Layer 4 of a small transformer language model trained on English Wikipedia (14 layers, counted from 0, width 128).
A neuron's activation on a vector x is ReLU(weights . x), where the dot is the dot product.
The model reads these tokens: "it" "ou" "an" " C" "ast" "ry" "c" "k" " B" "en" "j" "am" "in" " R" "en" "ia" " An" "at" "o" "le" " D"

The vector x that enters this layer's MLP at each token. A number n stands for n times 0.083.
0 "it": 1 -21 -35 15 8 0 48 62 -22 -9 -3 -2 11 -39 15 22 -3 24 -1 0 -6 -6 -3 -23 -6 -4 5 3 -24 7 7 5 10 -20 -2 5 -15 52 44 24 35 23 2 -7 -5 6 -3 3 -12 10 7 10 27 -5 -3 -3 -15 5 -2 60 17 -5 5 -11 11 -2 -21 6 11 -7 0 -28 23 -13 11 -4 -3 0 4 11 -4 1 -11 10 17 -12 -12 7 -1 -1 10 2 7 -4 -5 6 0 1 -4 -10 6 8 13 23 0 3 -8 -57 18 0 -1 5 -11 -7 3 6 4 -18 11 11 -1 -10 6 -37 11 -11 2 5
1 "ou": 5 -2 -85 5 -21 6 28 53 -24 4 0 7 -2 -20 10 21 -1 11 8 1 2 -18 -4 -3 -12 9 -6 -3 -26 6 5 21 2 -28 -18 -3 -27 15 17 18 1 -7 21 3 -7 19 11 3 -17 5 -1 3 42 1 -9 -12 -4 24 10 29 17 -3 1 5 1 -3 -3 0 7 8 1 -55 7 -7 -15 4 17 8 0 10 -5 12 0 -2 -1 -6 5 -8 5 8 -14 18 7 -12 -6 -2 -3 4 11 -2 -2 25 -5 19 -8 2 8 -27 26 0 5 -2 22 2 14 4 5 1 1 6 -1 -6 24 -31 1 -14 -5 6
2 "an": 3 -9 -38 -10 -2 0 23 60 -17 5 -5 8 -3 -57 10 -11 7 9 4 -11 0 -1 -9 0 -8 2 -7 -7 10 5 10 21 9 -22 -13 -3 -10 2 31 7 46 23 4 3 -1 5 7 4 -35 -8 7 5 43 5 7 -1 -16 29 2 27 -10 7 -32 21 26 -13 6 44 4 -7 -1 -19 11 -8 -9 4 4 -10 -19 8 -9 10 3 3 -4 2 0 8 -15 1 18 6 2 6 -5 1 -15 -1 -10 -10 2 -8 -10 7 0 -1 4 -20 17 -2 -4 1 4 -25 1 1 12 4 -8 13 4 -8 11 -58 4 5 -18 -2
3 " C": -10 3 -44 9 -8 9 3 38 -28 -4 2 7 6 -44 15 -16 3 15 16 0 4 -2 -4 8 2 -6 -1 5 -21 7 2 15 -1 -9 -10 2 8 61 19 1 45 1 8 -5 0 -14 -5 27 -17 9 -5 0 11 5 -8 13 -9 10 -11 -7 -2 0 -24 5 35 1 -4 -2 8 -18 3 -21 8 2 -27 12 13 3 8 22 -3 7 -6 -4 -7 -1 -3 -12 3 -3 31 22 10 9 0 2 7 -17 6 -21 3 -6 8 20 -5 -3 10 -10 18 -10 -5 -6 5 -7 2 -19 8 9 4 0 10 4 14 -26 -12 5 -5 6
4 "ast": -2 -19 -10 -13 -17 2 36 41 -45 0 1 12 -9 -19 10 -12 6 0 26 17 -1 -3 -19 11 -6 -9 -10 -7 -21 1 5 14 -24 -7 0 14 -10 34 23 6 34 -19 8 -7 -8 2 5 19 -6 -17 -20 3 1 -8 9 7 -7 -2 -2 18 12 8 -16 -3 7 1 -42 3 -2 -13 2 -22 -5 13 -5 14 3 9 16 10 -5 10 -4 4 15 -7 -18 -12 -8 -7 17 -10 15 6 22 10 7 -7 -9 1 8 -5 -5 -3 6 -10 2 -19 17 -1 -14 -25 3 -9 12 -5 9 4 7 1 -1 -7 8 -27 -6 22 -18 -5
5 "ry": -2 -11 -44 0 3 2 20 49 -34 0 -6 8 -10 -15 17 -1 -1 8 26 1 -6 -13 -12 -6 -7 -9 -11 1 -8 9 0 -12 15 -24 -13 1 0 20 12 2 28 11 -1 -3 -10 17 -10 33 -33 17 3 7 29 -4 -9 -1 -5 17 -13 41 28 9 -13 -6 35 0 -9 6 1 0 4 -11 1 2 -17 7 13 11 -9 11 4 -12 5 8 -16 -20 1 -1 -13 10 6 -4 19 3 19 21 10 4 10 10 -18 5 -6 15 -3 13 4 -14 10 -26 -5 -13 20 -24 -18 0 6 -4 1 24 5 4 13 -28 3 -1 -2 5
6 "c": 2 -6 -24 4 -13 10 22 61 -20 9 -1 -13 7 -18 11 -13 10 2 22 4 8 1 1 4 3 -5 4 3 -10 -6 3 0 2 -2 -12 0 5 73 21 23 42 -11 2 -5 10 16 -22 13 -53 9 6 4 15 2 7 3 -10 25 -9 45 -18 -1 -1 5 7 -15 -16 5 0 -10 -6 -6 9 10 -17 12 4 20 -6 9 9 1 -5 11 -1 3 -15 -16 7 15 -1 14 5 14 -12 -7 1 -14 -2 3 0 -9 -2 28 6 3 10 -62 8 1 -8 18 8 -7 2 -8 11 -13 13 2 2 -6 6 -39 -10 29 0 3
7 "k": -16 -9 -34 -5 -6 3 22 43 -19 1 5 -19 8 3 1 -9 5 8 12 6 -1 -30 5 -1 -5 1 -12 -3 0 10 5 15 -2 -31 -4 7 1 67 23 16 20 -24 -14 1 1 -4 -6 28 -30 2 -9 -4 29 -2 13 0 -11 19 -6 69 -2 3 -17 -1 5 -8 -32 9 -2 2 -16 -12 0 18 -6 14 -4 13 -9 18 -3 0 -15 3 -6 -7 7 -4 4 4 13 -1 6 -1 -13 2 -8 -10 -8 14 -11 17 -15 12 4 -13 3 -38 18 -19 -6 -15 -1 0 -29 -10 14 7 6 16 2 -2 8 -25 -3 32 0 4
8 " B": -6 -12 -17 9 -5 11 19 34 -26 -7 -3 -5 -6 -30 14 -10 6 11 22 -7 -7 -23 0 -3 7 -3 -9 -4 -5 9 -4 11 -13 -9 0 -8 20 54 44 11 32 -11 5 0 -10 -8 -1 4 -14 -2 -9 8 20 -3 4 7 -14 17 -14 17 13 -13 -29 12 45 -2 -10 11 12 -1 -1 -35 14 16 -6 5 12 7 -1 17 6 3 -5 5 -12 -11 8 -14 3 -11 20 5 -1 18 1 -6 1 -12 -2 -8 1 -4 -1 27 -5 -10 3 -16 5 -17 1 -4 9 8 4 -25 -6 15 -1 -6 -4 8 14 -25 -12 19 -5 11
9 "en": -2 6 -31 -1 -2 -6 -4 51 -25 5 -25 2 -17 -2 -1 -3 5 -3 14 1 7 1 8 12 -9 -4 -12 1 -12 17 15 13 8 1 -25 -4 13 65 11 0 34 -5 13 -5 7 -24 -5 2 -22 -16 2 11 17 20 1 -14 0 12 -4 8 28 6 -18 -15 7 3 -33 23 -8 -6 0 -6 -9 3 -14 38 -2 -7 -3 7 -10 10 13 4 -3 11 -18 10 -1 7 10 -4 21 2 5 5 4 -10 -8 0 -1 -6 -9 14 5 -1 -10 -32 13 -18 -8 1 19 -9 3 -3 -12 6 9 2 -4 14 1 1 -13 20 -15 8
10 "j": 9 -9 -26 1 8 -4 38 95 -33 0 1 -10 11 -8 -2 1 1 4 30 -7 2 -27 -1 -11 0 -8 -15 -2 -28 25 0 19 3 -24 -4 -2 5 37 6 1 44 -9 -15 3 -7 -8 -3 19 -14 -8 0 4 11 -3 13 0 -14 2 -1 56 15 1 0 1 18 -5 -40 16 9 0 -5 -28 2 34 -12 4 -6 -3 5 14 10 0 -11 14 11 4 -8 0 5 -4 31 3 2 -1 1 1 8 -9 -17 -10 -5 -6 -15 11 -15 2 20 -17 19 3 -7 -13 16 -19 -8 -1 -7 -2 7 -3 -4 5 14 -38 3 13 -7 -2
11 "am": 10 10 -41 -5 3 2 32 46 -52 17 -12 9 -3 -2 20 -19 21 9 15 -6 3 -11 -11 -2 -3 3 -21 8 -14 18 2 14 2 -4 -4 1 23 14 32 -5 43 18 -6 1 -7 8 -21 0 -35 -1 -10 7 52 0 1 3 -6 1 -11 42 14 0 -24 11 6 -16 -15 6 -8 -6 -2 -11 3 1 -4 -9 17 8 0 3 -5 10 -15 19 -21 1 -10 9 -4 0 -6 3 -11 -4 -1 4 14 -17 6 -4 0 -20 -1 -12 0 -9 12 -28 21 -5 2 5 -5 -23 -7 4 -6 7 14 -2 6 -6 8 -47 7 4 -5 1
12 "in": 1 15 -40 6 1 -3 30 60 -28 14 -7 7 1 -33 15 -17 5 14 16 -1 0 -32 5 -7 -6 3 -15 -2 -6 11 10 7 9 -23 13 5 -3 12 39 18 64 5 -11 2 6 1 -15 15 -23 -1 14 20 37 9 -1 6 -17 27 -10 47 8 -5 -8 4 -7 -11 6 15 8 3 -16 -18 0 8 -8 -2 6 1 -8 11 -9 7 -3 14 -6 3 -17 -3 -9 5 5 1 -4 7 -20 12 -1 -10 0 13 -5 -1 8 22 -20 0 -10 -37 5 3 3 7 -4 -9 -7 5 0 8 6 -1 -5 5 18 -53 -13 1 0 0
13 " R": 2 5 -31 4 2 5 6 32 -59 -2 -8 -7 -11 -35 12 1 2 21 13 -6 0 -20 -11 0 3 2 -17 6 -5 4 1 2 1 -15 -13 1 14 61 10 6 40 2 -2 -2 6 -4 -22 11 -9 -14 -15 5 13 6 0 7 -16 18 -9 13 9 10 -18 7 24 -1 -23 13 3 -3 5 -23 9 22 -9 6 11 5 -2 32 -4 3 -23 1 -4 0 -5 -14 5 -15 24 7 4 7 -2 -1 7 -7 7 -8 -3 -6 7 13 -12 1 -7 -9 4 -10 -5 -5 -10 -3 -1 -24 -11 -6 2 0 -4 2 34 -24 4 7 -10 -7
14 "en": 0 1 -37 2 16 -7 -4 89 -28 -4 -22 -1 -10 -26 20 -15 7 4 6 1 7 -11 6 5 -8 -6 -10 3 -10 20 8 17 7 -5 -26 1 27 44 33 -1 64 18 4 -5 -5 -17 -5 4 -2 -2 1 13 22 20 -3 -10 -7 6 2 25 19 10 -15 -16 31 13 -29 16 -9 -6 -2 -19 -12 6 -9 25 -1 -8 4 15 -8 12 18 6 1 8 -14 9 -2 3 19 1 13 9 1 9 -5 -11 6 2 4 5 -12 10 2 -5 -7 -15 8 -11 -7 1 22 -6 5 -8 -2 9 2 11 -3 12 3 -25 -13 11 -26 3
15 "ia": 2 5 -52 6 2 11 36 54 -28 -5 0 8 2 -16 18 -4 -2 12 7 -11 -2 -26 8 6 -8 8 -11 4 -24 4 5 9 -9 -20 0 1 4 36 27 6 48 -14 4 -1 -9 4 -12 9 -14 0 -4 0 26 9 4 13 -9 24 -3 35 18 5 -15 18 10 11 -16 12 -10 -10 -14 4 5 19 -28 30 1 6 -22 10 3 3 5 10 4 6 4 -2 -7 9 28 -4 -3 2 13 21 13 -10 11 3 -8 0 -18 11 -15 0 4 -11 3 -16 -7 -7 22 -5 -6 -3 4 0 4 14 -1 11 22 -35 -12 -1 -13 -4
16 " An": -4 -6 -42 2 -10 2 13 45 -43 21 -11 -4 -6 -31 26 -4 -4 9 5 2 -5 -7 -15 18 -5 4 -18 5 -18 15 5 14 -5 -12 -10 -13 -4 16 27 10 58 10 10 -1 -3 -5 -31 -19 -25 -17 3 -3 29 -7 3 5 8 11 -13 49 17 6 -19 4 19 20 14 2 -1 -7 13 -23 -4 -8 -5 -3 7 -7 -8 14 -9 -7 -15 -9 3 -7 -7 -14 12 -4 25 19 1 13 -11 1 10 -12 4 -15 5 1 3 26 -10 -5 2 -27 -1 -9 2 3 2 -10 -14 -1 -8 2 -1 9 7 11 20 -36 -14 -13 -5 2
17 "at": 1 -11 -24 -1 -9 -7 10 46 -29 5 9 3 9 -45 25 -2 -6 21 6 12 -2 -20 -8 23 -7 1 -2 2 -11 6 4 7 1 -9 -15 -6 14 32 38 7 64 5 8 3 0 -11 -15 8 -12 -7 -6 7 25 9 2 13 -13 23 2 34 22 -1 -9 -14 8 -11 7 -9 11 5 8 -30 0 -13 10 -5 -4 19 11 6 5 2 -19 29 -2 -9 -1 -8 -9 3 26 3 -32 6 -15 4 -10 -13 -3 -15 9 3 6 10 0 -5 8 -50 14 9 -4 -5 15 -15 2 10 10 13 13 -9 4 2 -1 -57 -5 3 -19 -9
18 "o": 3 -3 -17 2 0 -3 34 76 -29 15 3 2 9 -39 15 4 -10 8 9 -10 1 -27 -6 -5 2 5 1 -8 -26 5 8 2 14 -23 -19 1 -13 16 26 17 35 3 -3 2 9 8 -8 23 -7 9 -5 2 31 15 3 11 -4 30 18 8 0 5 -23 6 8 -7 -19 23 8 -2 2 -21 2 5 3 12 14 0 -12 0 0 10 -29 14 -15 -3 11 -19 -3 8 21 -6 9 1 -21 14 2 -4 6 -8 6 -1 -1 12 -11 -16 3 -41 12 -14 5 -4 8 -14 -6 -10 21 -15 4 -3 1 -8 12 -60 -14 6 -10 -10
19 "le": 2 5 -46 -2 -4 5 31 79 -15 14 2 0 -18 -50 17 2 -9 10 5 8 1 -10 -10 1 -4 3 -4 11 -5 15 4 6 -11 -12 -9 12 8 26 17 16 36 6 -8 5 6 0 -4 -1 -23 -2 1 -10 26 -5 -6 0 2 9 7 44 10 11 -14 21 18 -4 -6 8 0 -2 15 -62 3 7 -3 0 4 1 5 9 3 -7 -12 25 -12 2 0 12 4 18 7 2 11 0 4 -1 0 18 0 16 6 7 -3 13 -14 -11 -18 -38 12 -17 -9 0 5 -24 6 -7 -10 21 4 7 -5 5 0 -66 0 26 -20 -1
20 " D": -4 -15 -44 9 -3 0 8 67 -45 -7 -7 -4 -12 -26 16 -4 -4 16 20 -7 -4 -34 -7 -9 4 -5 -9 -1 -23 10 1 3 0 -4 -7 -2 11 54 29 0 35 -12 -4 -3 -8 1 -14 7 -15 -5 -3 -4 7 9 -4 9 -6 10 4 27 11 4 -27 8 13 2 -9 4 14 -13 8 -16 5 13 -2 8 2 15 3 24 -10 -18 -17 1 -6 -1 -11 -5 -10 -15 19 22 9 14 -17 -2 8 -2 6 -4 2 3 3 22 -15 -14 -2 -15 13 -11 0 -4 5 -11 5 -21 4 13 0 0 8 6 10 -27 -18 16 -3 -2

Each question shows the input weights of one neuron of the MLP. A number n stands for n times 0.0042.

n220: -1 -51 -1 9 -12 -32 -30 -39 -1 -20 -20 40 -1 -11 -48 -32 -15 15 12 -12 22 13 0 15 18 34 3 12 -3 3 21 14 -54 12 -1 -24 14 -16 -5 -43 29 -21 13 -3 5 -4 20 22 0 12 -10 8 -15 -8 -27 25 17 -2 -4 14 1 -41 -9 -52 -11 -18 -14 -18 -38 -8 4 -1 -1 -33 21 25 7 -2 45 7 26 28 33 10 35 19 1 23 -49 -19 -19 44 14 -4 8 -17 23 20 -24 -1 26 -59 -11 -8 24 35 -30 6 -25 -38 23 28 13 -27 19 -18 -11 14 18 -3 19 45 31 19 -12 28 30 5
Its three highest activations, in order, are on tokens 9 "en", 4 "ast", 3 " C"

n331: -1 -31 -9 -34 -34 4 -17 -6 22 -8 -7 -23 -7 28 0 16 -26 0 19 -35 -22 -1 16 -24 -1 -21 21 3 -34 32 1 -8 11 18 -6 -17 12 -38 -34 44 4 -26 1 27 -28 -47 -28 -10 -10 13 -2 12 5 -5 25 35 18 15 -7 -10 1 -13 16 -24 -15 22 -27 26 -2 -11 3 6 -7 16 11 6 9 -35 -4 -10 10 5 42 -33 10 1 -17 5 21 -1 -15 -54 20 -3 29 22 19 2 -57 -35 -30 41 7 -29 4 33 -7 32 25 -30 36 -14 9 -38 -1 14 39 -1 -8 -7 -22 -15 23 16 -7 -1 4 30
On which token does it fire most? 9 "en"

n229: -14 17 14 -28 46 7 -16 4 4 -36 42 30 -4 -33 -18 17 17 4 26 36 7 -7 26 29 55 11 14 -12 -13 -5 17 -19 -19 -19 -25 -40 -43 9 -12 -26 -46 -28 26 -28 34 11 -32 48 -1 -4 -35 4 23 -35 39 23 -40 -6 -41 -25 8 23 -12 8 -40 -57 26 40 2 -20 2 11 39 -17 -23 -20 28 12 15 -1 -13 -12 7 -47 -21 -1 -20 33 -29 -26 -19 -29 -3 -8 0 -7 -42 -15 -39 53 40 -15 -38 7 -21 -15 9 4 16 11 15 36 -3 2 32 -35 16 41 -5 34 -12 -4 -23 21 -12 -25 -21 5
On which two tokens does it fire most, strongest first? 2 "an", 4 "ast"

n283: 1 7 -32 -4 5 -31 3 20 42 -9 -36 15 -3 42 3 21 -11 1 -37 29 -20 14 -30 22 18 21 19 30 43 -35 16 -10 -2 -23 11 4 -10 -12 19 -30 -22 18 -13 -5 45 4 3 16 37 10 23 -10 14 -6 -6 24 9 -13 6 -10 7 -22 -16 27 15 39 11 -2 -3 -9 11 -8 -34 -8 -7 -33 -6 -10 -22 -34 23 2 -24 14 -10 -3 14 -16 33 3 31 -12 50 -18 -12 -3 -8 36 9 -6 -9 29 -29 2 14 3 -15 42 -15 -3 -29 33 25 -33 0 -18 -18 -20 -23 -27 -3 64 -22 10 -10 1 -3 15
On which token does it fire most? 19 "le"

n89: -34 -14 -12 -15 9 14 17 0 -42 -17 -7 -4 -6 9 -32 29 29 33 4 -21 15 15 -8 9 36 4 15 -6 27 -77 -6 6 -3 -8 -24 -14 -9 0 -12 10 -34 -8 1 -28 -28 1 30 4 -15 -1 36 51 38 43 0 -22 -7 1 -16 -28 2 -59 -3 20 -6 -10 23 -32 17 11 8 18 16 -38 1 -6 -45 19 -11 -14 -39 17 34 -56 1 -15 43 28 -1 17 -22 40 9 29 -14 -19 -65 -4 -7 -23 -3 16 4 8 -34 24 -20 -14 20 14 -21 9 -36 29 31 -11 -27 -33 -42 32 -11 -9 -30 4 -2 -24 -28 18
Its three highest activations, in order, are on tokens 1 "ou", 2 "an", 0 "it"

n68: 4 -10 -20 -14 -36 -12 -6 -8 8 -24 -16 28 18 -15 -12 -25 -57 -32 -15 29 -5 -3 -28 -36 9 36 19 -18 -37 -31 -24 -35 12 1 4 9 -11 -14 -5 -29 -37 50 -12 -1 -18 -14 -14 6 -26 37 -10 10 5 8 -7 -20 5 23 -17 3 -12 17 22 -15 -12 11 9 -2 44 1 24 -13 13 -1 22 21 -13 -14 -8 6 13 12 5 27 -22 -19 26 -31 -10 -26 5 -19 21 6 -9 -12 8 -22 20 -20 16 2 -12 -2 -23 33 -33 25 -12 -3 -18 -10 -12 -42 24 10 5 3 -25 -5 -24 0 -15 -1 17 -33 13 -2
On which two tokens does it fire most, strongest first? 5 "ry", 1 "ou"

n256: 2 37 -10 13 -42 2 32 -29 10 24 -41 -26 -20 43 -6 7 14 -47 5 -1 36 15 2 13 5 -14 -16 -23 -11 -30 11 -16 25 -4 -29 7 6 -8 8 -9 21 -23 24 -23 -46 -43 4 16 -2 -15 -4 15 -4 21 8 -13 -38 -23 -50 1 -45 -23 -26 21 -13 -38 18 1 -21 4 17 38 31 2 -39 30 27 36 27 -33 18 -19 -4 17 11 18 35 23 -14 13 -5 -48 13 24 34 -28 49 -9 -19 -10 7 8 5 -23 -8 -8 -4 8 0 -14 70 6 -11 51 -8 -6 4 9 42 -11 28 32 15 6 -13 8 47 9
Its three highest activations, in order, are on tokens 9 "en", 11 "am", 6 "c"

n480: 8 30 4 -33 0 12 -15 -30 -12 -15 -3 -19 24 1 9 -34 -25 4 3 -3 -32 -27 -9 -1 4 25 0 25 3 -1 48 3 -15 10 18 -25 3 -8 13 6 5 9 -12 -5 -32 -1 -33 -6 9 15 4 8 -10 -10 -3 -14 20 -3 18 -4 2 14 -17 9 3 0 -30 -1 -1 -22 8 14 -54 5 1 3 -10 18 20 -30 -1 5 43 2 44 25 15 20 -17 -6 -30 -14 -14 25 20 25 -14 -5 -12 -17 -38 26 -42 2 1 -14 37 13 -4 30 -22 5 1 -18 9 -13 -23 -24 -26 20 1 -1 -1 -6 11 -3 -5 7
Its three highest activations, in order, are on tokens 15 "ia", 14 "en", 4 "ast"

n32: 45 58 16 1 52 -10 -16 23 16 -12 -23 -26 50 6 0 -6 9 -46 -13 20 18 32 29 3 1 -17 1 23 1 -12 -22 30 -2 2 13 -5 -20 -24 34 21 -27 15 19 -47 -5 -29 -7 12 20 19 -72 -37 4 -28 16 44 25 -40 -10 19 -12 15 1 -2 -14 41 16 8 25 1 13 -2 -22 14 20 -14 8 -28 17 10 -17 -11 62 41 11 -15 -26 10 -4 25 -12 4 -26 -15 21 30 -18 35 11 12 -10 -1 12 -52 -42 9 20 36 31 19 -15 3 -15 -10 20 -23 -20 10 -8 13 11 11 -16 -34 -33 43 17 -21
On which token does it fire most? 19 "le"

n415: -5 9 -18 21 -5 15 17 -29 -2 -10 -9 -30 2 10 -13 -11 -33 -14 14 22 34 -9 -19 10 11 8 19 -22 2 23 -3 -6 -9 26 3 3 37 8 6 16 7 27 -19 6 0 27 6 17 -10 -8 -16 45 -3 -14 -4 -11 11 0 -6 -7 4 -8 -16 -12 0 -37 34 7 5 -15 -3 1 9 -31 -3 -4 0 -28 -26 -8 3 9 0 -4 -13 -15 26 -5 -14 11 -10 -4 -20 -2 28 -6 8 -17 -1 0 -9 -2 -5 -5 -8 12 -21 36 -15 -9 15 -8 -4 3 23 18 -17 8 -5 0 0 -7 1 12 -25 -1 -27 -12
On which token does it fire most? 8 " B"

n287: -9 9 16 3 -9 5 -27 6 6 -23 11 22 -8 2 -1 -3 -33 18 2 -3 -7 -2 14 9 6 22 -22 2 1 -5 46 -8 -1 16 37 -6 21 -17 -39 25 17 20 13 -28 -7 -21 0 15 5 3 -9 -6 0 8 -17 4 9 8 3 -14 7 14 9 8 22 9 31 -42 18 5 -17 14 2 -9 -30 5 4 2 -19 18 -36 -4 7 -17 -6 -6 20 -23 -19 -28 15 -14 -13 -15 3 -8 28 4 -1 -15 -3 13 26 14 -12 26 1 -8 -10 21 18 -6 22 10 20 -11 -27 13 19 0 0 -19 -10 9 27 7 0 1
On which token does it fire most? 3 " C"

n407: -25 19 25 -40 14 -24 -14 -40 -26 -1 12 2 0 0 -51 -3 18 6 -28 -15 10 12 14 15 -41 47 7 -7 15 8 -42 19 43 14 4 42 -5 27 26 18 -40 -2 -17 -16 -2 61 9 19 -18 -4 -4 45 -43 -20 -9 4 12 -14 -20 6 41 -3 -29 -10 -18 7 14 -30 -38 -7 -50 2 24 9 9 -5 -51 -48 8 35 -12 -20 -6 14 12 -46 7 -22 -2 38 -1 10 -33 -52 13 28 -15 36 -27 17 23 29 -4 -3 39 26 -14 -1 -2 -56 7 -67 -15 -7 -7 -29 -2 0 -19 4 22 -9 -31 2 23 -42 -4 -20
On which token does it fire most? 7 "k"

n501: -3 -16 -16 -19 43 16 -9 -9 23 25 -6 -28 14 -10 -8 35 14 -16 26 -20 -4 21 -21 33 7 21 -15 -41 -5 13 -33 4 19 0 12 23 5 -23 -2 8 3 1 -5 -43 -30 -10 -11 -5 -11 -14 -18 -4 21 -13 9 -22 20 -24 -11 0 16 18 -9 10 -2 -5 2 13 2 0 -17 22 -3 -3 -7 -36 5 -22 40 -12 24 17 29 -18 -17 34 -7 -8 5 28 10 -29 -7 4 18 -4 24 -5 -15 17 34 -15 -3 -8 9 6 46 4 6 11 14 7 32 -13 -3 -19 -24 13 29 2 1 -6 -6 26 44 6 1 22
On which two tokens does it fire most, strongest first? 11 "am", 10 "j"

n358: -11 6 -25 -26 -26 -16 23 -4 -16 4 -29 26 22 26 1 -10 11 -34 -15 35 -12 6 8 -7 -41 38 -7 -2 -8 -5 42 -19 9 -56 -20 2 -12 -6 -45 -45 -58 -5 -13 -24 -68 -18 23 19 -12 -50 30 27 -6 21 53 51 -3 -9 -21 -24 -30 35 28 31 15 17 38 22 -16 22 -5 36 39 8 -19 -32 -5 56 -12 -36 -26 12 12 6 11 21 -21 29 -28 17 -8 20 -33 21 -37 -6 -38 -34 -30 11 48 30 28 2 -27 40 -14 -5 7 -38 -10 29 -18 12 -3 2 -31 15 -56 36 -1 -11 1 -16 29 4 54 38
On which token does it fire most? 2 "an"

n65: 34 -3 -20 31 1 -47 12 -24 27 -11 3 13 8 23 2 16 -19 27 34 26 28 -17 4 40 -6 9 1 -23 9 -1 20 1 -22 -3 44 -5 35 -51 1 -23 12 34 32 -10 -14 16 -11 -31 -13 -20 19 11 21 15 18 -22 -18 18 1 -2 2 5 -24 20 2 1 -22 -15 -14 -22 20 5 42 -5 -16 -18 8 31 -3 -30 -48 -20 59 15 -9 -1 -2 -9 -18 0 15 0 24 30 3 3 29 -10 0 -7 3 -3 -51 -24 11 21 -17 14 8 -30 15 42 -30 60 27 19 34 25 2 -23 6 -5 -16 14 30 -35 1 14
On which token does it fire most? 11 "am"

n176: -1 25 29 30 10 -11 16 -42 14 -4 -1 6 5 12 -8 5 -4 18 10 -4 -3 10 10 -3 21 -49 -17 -16 -24 -11 -17 -10 12 2 2 -5 7 -22 5 -32 2 24 -4 -18 -22 -1 -10 -35 -37 11 -5 -37 19 -20 7 0 -3 15 -9 4 -4 -10 22 22 6 2 -11 27 -18 -12 3 -15 10 -1 68 4 24 13 -36 5 -5 19 15 -7 -10 -1 -14 -24 33 33 40 40 4 28 -36 -29 21 -8 15 -5 -11 14 25 -40 -10 9 -6 21 11 32 4 33 -21 20 0 27 10 19 -9 11 14 23 -30 -12 -8 -35 18 -4
On which token does it fire most? 16 " An"

n28: 11 -21 10 -7 -41 28 12 -27 -6 -20 -52 -31 31 16 15 -3 60 32 -10 10 -8 12 21 -1 7 30 51 1 -34 27 -13 -15 43 -10 -33 9 -29 12 -13 10 -12 10 4 -19 10 13 -1 17 5 15 18 -36 15 -6 -24 -13 -35 -8 8 29 -1 10 -1 32 -16 -13 34 15 9 30 -12 35 6 1 17 14 51 -2 19 -17 11 -28 19 -31 2 -9 27 3 -20 -11 -19 7 -37 1 -28 11 -9 38 -13 -28 34 32 -22 10 42 -7 -21 31 -6 13 15 4 -13 -31 -17 -10 1 -65 -19 19 -42 14 1 24 -26 -66 5 26
On which token does it fire most? 0 "it"

n6: -25 12 -4 37 -10 -15 21 -17 -15 29 -9 24 58 -13 10 -13 -16 22 8 -25 18 -29 -78 16 -30 20 -9 -17 -14 -42 21 -37 28 41 -5 -33 -27 -24 -40 4 -23 26 25 -20 -44 -38 16 41 -11 34 -11 13 60 -34 7 8 -3 -24 8 1 -41 15 -10 10 26 -50 -5 -52 -48 -23 8 35 -38 -18 -13 14 3 2 40 -33 49 -15 28 -21 13 4 -6 43 -60 -56 5 12 23 -8 -5 -2 31 -13 -41 18 -17 -27 -15 14 12 41 -65 8 -13 21 -9 18 -18 33 -10 29 18 14 30 2 22 -17 4 16 0 -1 41 22
On which token does it fire most? 5 "ry"

n493: -13 12 8 -21 24 -8 -33 12 -41 13 -11 1 20 2 -9 1 19 -50 -40 26 -20 10 41 2 3 -1 17 -27 29 13 -10 -11 17 -7 -8 -57 -58 -42 -1 -17 27 -15 -27 -29 -1 25 19 9 -16 12 -18 -4 -6 3 40 32 11 24 -2 -33 19 11 19 11 12 12 19 19 8 -31 2 16 5 24 -11 -36 20 9 1 -30 2 -22 15 20 -11 22 7 33 3 -31 9 -14 -16 -12 18 -26 -35 -15 -12 -2 0 28 -10 36 8 -14 6 15 -14 -2 -7 -24 25 -33 -1 3 -9 -16 16 3 21 -19 27 6 27 39 65 -16
On which token does it fire most? 2 "an"

n163: 6 -2 26 25 -10 -35 7 -8 70 -4 -52 26 2 -5 -23 -2 24 -1 -61 -51 -10 7 -9 48 23 -2 -13 -30 3 11 -42 28 -7 -3 -12 -30 -3 -43 -13 -9 -13 26 -55 8 -41 -59 6 2 -24 -10 -10 -48 25 15 -10 -9 14 -14 3 -24 1 22 0 21 -31 68 23 20 -23 3 -5 -34 -6 -32 2 6 27 2 -21 4 -43 -48 -20 -31 43 -18 41 40 32 -4 1 28 34 0 22 -69 -16 -46 11 -28 -41 -8 28 22 51 0 14 -4 -18 64 -2 13 -5 -11 5 40 48 -43 -10 37 -10 -2 3 -6 5 7 -21 36
On which token does it fire most? 2 "an"

n387: -12 -4 27 -11 12 -34 36 -8 -22 13 -28 14 36 12 8 -57 22 11 -14 22 -33 -17 -23 -27 58 -2 -30 24 41 24 2 -29 -41 10 24 45 -41 -44 57 25 -47 -10 42 11 44 -16 20 40 17 -1 -10 50 1 -16 14 -2 12 -4 8 13 -13 -20 20 27 6 -21 26 -16 9 -10 1 16 -2 -2 17 -19 -46 -50 0 -9 -7 36 10 8 -26 36 15 -20 21 -42 -69 8 2 30 28 -1 -10 28 -3 -4 -20 40 -12 0 11 2 24 -4 -5 22 -14 -10 5 38 -18 28 -14 -4 0 0 15 20 -4 -38 -10 -14 6 13
On which token does it fire most? 12 "in"

n82: 9 -36 13 -54 -39 13 -28 -11 30 -32 34 22 -29 12 -9 45 4 40 -15 9 -4 -10 -12 20 -7 -4 9 -18 -4 1 -11 -29 10 -7 -10 -1 -36 0 11 -18 -39 16 -1 16 -24 -1 51 4 30 11 6 19 -2 12 9 20 26 30 -21 -10 52 29 -30 20 13 31 -13 7 -21 7 -2 -16 -17 5 -10 12 25 18 -52 37 17 21 -1 38 -14 -74 -27 4 25 -64 2 -37 4 11 25 3 15 -26 17 7 -43 27 -9 22 24 -12 12 20 -4 37 23 -3 -20 0 -18 1 34 -20 16 3 7 -1 6 21 7 -49 24 -54
On which two tokens does it fire most, strongest first? 5 "ry", 1 "ou"

n328: 16 40 37 -10 -14 -1 -5 -16 37 -11 9 -16 -16 2 -7 22 1 28 31 7 26 23 23 12 -24 31 10 22 33 7 9 13 -15 53 6 -23 -11 9 3 14 42 39 -26 -29 -25 -16 7 -8 11 -53 4 37 -23 53 -37 -23 7 -4 -54 -14 17 -25 -8 14 26 -17 10 19 9 -11 -59 38 10 27 43 -17 -46 -37 21 -27 4 -21 29 19 -3 14 -11 3 -62 2 27 -23 16 20 4 9 -13 14 25 16 11 -13 -10 19 -22 18 41 18 -33 -23 -32 -21 -14 42 36 17 34 -11 -17 48 -34 -15 -23 9 -2 -18 -2 -29
On which token does it fire most? 14 "en"